Layer 4 of a small transformer language model trained on English Wikipedia (15 layers, counted from 0, width 64). Numbers have three digits each and are written without spaces.
A neuron's activation on a vector x is GELU(weights . x + bias), where the dot is the dot product.

Input weights of the MLP neurons that the questions are about. A number n stands for (n - 500) times 0.0018.
n2 (bias -0.036): 476505598335437456381392357668408531367410445497591740482680259567485439512564523346436712685545507651702537470343489528426383415563401473504451481581674559428693538491481524422611471470503528
n40 (bias -0.035): 339554421495601344322265513457350512574611441711430488402472409378535446725675675483565400263331745761481824392845372594513438653482380483349634345475461507597429667345511470542524403627572582
n43 (bias -0.054): 561611573487500534668656513285566445610470357533530469543433574548403650604483396455387544578697188650459507516473339571531488768224269628459421461471551384466404737571361715584306431636519383
n45 (bias -0.073): 339337619467388409480721351294454233531531621403401392629597523735649407677420646425384423368718506600355616609368253726460384330595481258521502252674586464516562567475610633601450377763584576
n60 (bias -0.068): 461370397320638440618502651497496345142588555499159548658785657575606422427540424431680459429464585521613376585495490631565266396575612564586477733485552514312497295320596660450455516598405569
n64 (bias -0.029): 507566665377544447589115681748405429226205475626536746526405574523545741470519427282550465459435493431370455788555477269705271490465271443393741384414470525560592449365455640688504643360600857
n74 (bias -0.119): 408526482659563462531561508555466538454545586561479438488647367498499408449412509530471567548445447386435566389510560406584495427552450612498532472557336450545431435632376505700465530542582393
n75 (bias -0.048): 528625501525574457606410555610463588319337663350495444438461454721493442550684358552499611538492513282384426508509585442648652344281674585464617588744417447551584487526575577591350392450428406
n85 (bias -0.016): 315522544440645397326593356510634704384265300371549508521455470480421403731645521553082475519598534598608517656507408636600555543505391493723485661489384669361665441411470517600656234447444636
n95 (bias -0.095): 479631495434570468643632412590345563388363493461493571505692428489468686594608470622357606650317477535508458552596511081416684500512230664575416530400459403539525558573436457605575340501404530
n99 (bias -0.044): 464593248552747401261385573560620404568494634549224404307547494408611802589252530574349413290656693392466594374498409484570787353657460644523428662476563260373643642726337458328384446591306541
n108 (bias -0.088): 360610403364674604471567574252438476745608458499377518514540410498451548506737561636329514275639592221570630401508193390513444353543375667301716362527455622655437476464640801293257981300297537
n112 (bias -0.058): 326573490773548439313301435523211562512635536665522427682560541611530634361403431556345477350541351242575340335687471416429665579655606699517629628448502369654500642609535531288185376486241639
n115 (bias -0.043): 382755350560613569605513604715456526352529424234598410609646559072419710460479315525678362412612416482517435524385531406369368610558640436387521638638442614371723494597416497606445551639164314
n133 (bias -0.045): 392559543706487428388484518667448517574434601701246384424378482360519505484749414428366490227805660620411774396463516567413445355456536507371644475459539569543350466577506458498515413517233651
n136 (bias -0.028): 377503633657554537579764430721662276714527440625425504550535612454318685399630618316462532463530550503276673403095370697563391410597431350294453679512408605440556547474409504447314411454378512
n137 (bias -0.026): 609885474425628285574235557584504415490412487399533371518466597528538475455677686429536336476454501333507315543483396547471343705536787644490298505532515412489700371582574546585408560474723473
n142 (bias -0.112): 479332764627719696452508323449496466400652526320312247622580343271502417440552714461726307327590401296433429656696465616584346595656510480628591529610612465308568513514388428401388538489477544
n159 (bias -0.064): 441432528574484649471516529631340425411627398393373478433626496425539529587478443572547420314506578528421345436601444661666544413375312709554541536547565502541682608411465646586536353493470415
n160 (bias -0.051): 335563504467406530632507501473485720506505217533453604428560553660438677539571685569371029480697488540603412752443426426532479585446569245587475349436357702473558552495312597668390442641574240
n164 (bias -0.060): 588680515333481624347502433516174536623454375631645473356589593327462654406456614314619525463648447509401715678496476632698667266400537426576491422564691295300324651253653565540483408529607384
n167 (bias -0.042): 569566517654512483624632419404479475674403270368391309597726470516713552349491503525277352577496625436362652695545487592519373425616514392375641402421433485393386377534625508390631671447494704
n171 (bias -0.083): 512489725898519472508459476531423415377570392616534495465465381439587543574443327552409427479402637421733513522704342497410443466646358463504541449324534398482542614686402620291527535473445538
n174 (bias -0.078): 542559377546639295545624553271522406256442640703468659695614524483591426462409417477543593442514550246523555466491359384697694450374448547317469642477495404689613581376683481453479295572457433
n181 (bias -0.065): 292531463583471563460721492414436525465471530558397525543484388450580357597484359347372524704767458600720596557301580438450479488477391468620411363675463494681415687553488518535632413504601591
n190 (bias -0.057): 326418522665400235488630662347689359508548369399383346294485797615576429611587611369590608602607357408603632508252454610477428423565464451422405513517383754484406660510579701512371399624495418
n199 (bias -0.068): 591435379370331575662621579231540434407595354315495423424533226552620677467635510427344514384683421532440709580408631274604464353587362344616786400697693434563407740668395457596312636546501406
n212 (bias -0.093): 468502423543500415498455409437416458465553503605596464463498477532515504328601584459429573459529575531582642497313473511371400531446503399614455436519570466600520462801481565478448388377364526
n219 (bias -0.042): 676590329483453223316423533576517784409470635494302787383545326554423177396706494294491565762495704336390850710416532644413456519701395415180368410507681744369388523633601616869594344172651500
n230 (bias -0.027): 376355515394587505559452474356395357520439672685459605525585487424462725666612644742394487539566284291560301648541596430363353421638529431576504524584475579586528387495392646455317277643568306
n233 (bias -0.018): 371451537597617421713517236431501638420563684568385768354635423531308373499539507689478583580599414661466449502704405367624412531245366301777348513565498490430417367377580432535630342391467450
n244 (bias -0.055): 330587139570241748559422438659514486717308524516693712474395570511493669533608523443536703379513482368498492712598147611446223542573400667355616471537289356255393651544462509392507371565427240

Each question shows a token from some text and the vector x that enters the MLP there. A number n stands for (n - 500) times 0.0085.

"es": 606342467614529561575508664360350368243468558418644575513468648402526609365484573673444637436416695608475391404347589596405823568526536665559463442530323744343353306379306348472514728613590541
Which neuron fires most, and how strongly? n60, at about 1.3

"m": 619288477511576643555356536341254353342516474447608609577261650537561628464454658650427748523466659511426435512323481586512798556519590652579477539408356713362362328376323331599454717595551478
Which neuron fires most, and how strongly? n230, at about 0.46

"ue": 607403582617468613698448497390296436329451500507581514585346657372460515274469531639489648480459594587565443450323558651396866704555507474563494389496374759445395366245357387546382632614706502
The neuron with the highest activation: n160

" |": 476465455573461565557361588312391414346515581328668571554351555403543557323596566640402702390536761701474459464340586780382773620490586587572434356428390687514461302481313304442481656487658468
Which two neurons fire most, strongest first? n212, n137

"e": 545320532598452648644463487336310399229557516433694615546386656406543713490555506664535647481419623527467502473313530564374828600450516662510456458534352698431364345367275379548405674594624506
The three highest activations, in order: n230, n95, n115

"\n\n": 524403596666495721529386400429329308365616696453563634513337553429535572324563506625412627459655613782394475323359519660422788548544481613538442491447339601458376253407248325511592653573604493
The neuron with the highest activation: n133

"ol": 673411492661504610560401510345280301406486563502715519500415670424454516436457638550521735496539659532518410508329577555483837671473562523455433409494353756417315280420214294488422673538682677
Which neuron fires most, and how strongly? n64, at about 0.12

" the": 551333463643494628600346441362392276381559512351563514482356525464495610342439532608394670496564738704421454522331491701529865603579607438559537389600362621417468307472277261489528614611624622
The neuron with the highest activation: n45

"c": 561350569586432549566375479288343469330570578593611518510474532508495510395417540592503672426657680525447453401381628644463910677548602656503479512410351552362307414419295145446485774560584513
Which neuron fires most, and how strongly? n112, at about 1.3

"ound": 659318558614466592510436467377319387316486504277565523535321627505572581353592467562463765507607622536444502433345542531446860535507534599578616421494327783443341259317493359591403682565736560
Which two neurons fire most, strongest first? n75, n199

"al": 737392476506439550591406540359294334286574685327605677519470640395590458518488509576522715518492704553382454496275638577514870560564540545431492338507374633441303453463271340558536692536495527
The neuron with the highest activation: n219

" B": 545495529496553723507351427286357359291707553513555656486330587458570589456441525558391686461598734571491474381467542715369809634522468538413450460528341638457318376427218351445572686493673537
The neuron with the highest activation: n40

" T": 597416479548478596612414460256373435312681485376633673457360489445552638429443549418491691446579753590466530407487475712387793559549396588478382455578353830474384386416241283498524647517670523
The neuron with the highest activation: n40

" in": 526365508628488598612353443352410400390566501445554573456349652421393575360497427593460671433575690782491365468371495746473904478564479674547545457516343648403340289459355322550433763506522574
Which two neurons fire most, strongest first? n133, n159

"ent": 500385566602463632495492496268326290296546623401615556621463642459448587499345542582572798345586626577572496472394597567397833614597469606630523429595307701437413359333309246522436636465512431
Which two neurons fire most, strongest first? n230, n142

"|": 584454614647463679579295537317332339313638640422648593509402626518551617323499607653390711416657666635503394466352530607363753558498520604562423337486431591430495348481271197467508553525600466
The neuron with the highest activation: n212

"g": 669456520543363606427416549322310525271521562484576582529401613540565511431505573640445714588642729548399388387391603632373896650475538522465519467509295609418354401328315337497490759538576386
Which neuron fires most, and how strongly? n75, at about 0.36

"us": 724333412617536578617428474360405328347365619438570464577362649481410564419611637662457688433484672597476385343377566578378842657674470610569506438493372726374420413328287271465482717503642456
Which neuron fires most, and how strongly? n230, at about 0.13

"ur": 692472459606460544597451556356276389339556576496586478642417660492509623369483551708501692456562673613427294510485493511437819585471489541523529389524276774373387349426285106569467725442625545
The neuron with the highest activation: n95

"h": 603329511579544655446444558267339359331560459477722534562393567516480547495510522601477709467542718499378439419411430678371869614486537607463573456528270742350458387400328299438433661593690591
The neuron with the highest activation: n108

"ed": 552391427645438591474440581344313335305523492347600508515445655501583542429413648653594663400518728649458473417357537531390830603545402630577554425595295734501392259298367386507459779579610500
Which two neurons fire most, strongest first? n108, n159

"n": 621367374709427586516430496364275449367522502372640615607282571472462556472439512640449702516532670558468474468333614694363871555537522612516419435543359623499543314336379233571435774593497506
The neuron with the highest activation: n115

"orn": 643486444730336597539445426343309408387616571339596704534436459401463518469441511549470728476575638640496481385316572541441864637605484610491396383502317704569346415284318320599455652513652574
The neuron with the highest activation: n181

" e": 475330571595536732553409477312368439273603559419720576453296592444459707376444531443415712521477570661524518499421575716478839562454532591502576468480368630331296277390357396471533701507654486
The neuron with the highest activation: n164

"r": 643348457623369664573459451370250381353564526535668579561377581509528557456436471610424808482555669509529447467436583633420877561461521675488502418457240658420372405385299318459519795414523552
The neuron with the highest activation: n112

" o": 531320539608522621551423461266360418345582587388581619487291628371562650411517505505506694439428608727511377494441552830586873552475445558517502450522369590418319295473319407497456699452633477
Which neuron fires most, and how strongly? n159, at about 0.52

"ac": 794442519546447506545445534299404368258488491381662537539447613514591656406480524631537746387643687645441504451489581500400865535537416656556463424460290595352348377449348248334453724527614526
Which two neurons fire most, strongest first? n199, n99

" le": 539323498698526702541392494353347420277630551354655628597366683434518549376483508547501725556439613700493449387427464757566788555481537647457430406517298668432400272440343336536443651455572449
The neuron with the highest activation: n159

"f": 660328561690421512554451470361291405283675457473612605579298657463550609437459521611478742392549723568530296387410586669464833582504582640472524504536402549385321334419352235550448653441611402
Which two neurons fire most, strongest first? n112, n159

" d": 394414458601592589532405519347361367280583495419628578556377686496514565458376572533461666553610727731494427492459598687443870574448426573574407454519259742447369367450279284478507731416485445
The three highest activations, in order: n85, n233, n181

"t": 665319524578406573483459518257374425293601470392529685529374494481614658428483541651569709363535701578465363426461568626436884595469477606563527449515280656381371320456391371416443737652578413
The three highest activations, in order: n199, n159, n60

"as": 689382428615507557566427576392377297251359546437595564548427570508509585396532567657438714533478696585493510365433636496419800692581534642522487505501228705445298333352260286428475676490649652
The neuron with the highest activation: n95

"L": 564422509595576669605294432374285409340674522386724753608427542469569504432411495563400722465523693494464452345425532699411862557571520526360487443445427625482385404452275265466496663548528506
Which neuron fires most, and how strongly? n112, at about 1.5

" St": 517399534523434693637362382348344403312670437299579734538370542416511553430379595555426750495613684592529533428396543662446829636594493496408431435506340676420481368334360288509631594552597521
The three highest activations, in order: n2, n85, n233

"ich": 674307448616548612547408527336368385388494353332583578602411640454491561432534565681520596448536671568323346400311463670425805564621570561516444447460258765435396493396302297552519713696648558
Which neuron fires most, and how strongly? n160, at about 0.5

"all": 672351489663537708558469419466338274285434516327654596565320625495513513427484557552532739506550652468466556363412646545416790673512516493549595352494253733484284424397251350517448729525589552
The neuron with the highest activation: n74

"7": 590399577564520647574383400315283430358403610305553564557376606459535521576486491722459707434520729616515356424313471683461832569575615421502523379389455683556359385487285295492418716544679480
Which two neurons fire most, strongest first? n45, n230

"ar": 656352558545404617534405500333304284252455451494562592601373705438606611530520556678447744536506658646424389530385629539436771590534567587493541395521308627409339434439207310550450679562657475
The three highest activations, in order: n230, n64, n199

"ast": 637445501622552607527473596336347275282565503355637577613404541477544574377390609562507708513554662579562366419421568517419838692493449522593501338583252695490302300406316274558473599649634452
The neuron with the highest activation: n74

" G": 624433545545454647570362409343346446270612464413531627500379613408508538423417588533426673558599811606449438392401589749360754637556460561444377510574335773455412422343284300481570608520661540
The three highest activations, in order: n2, n219, n85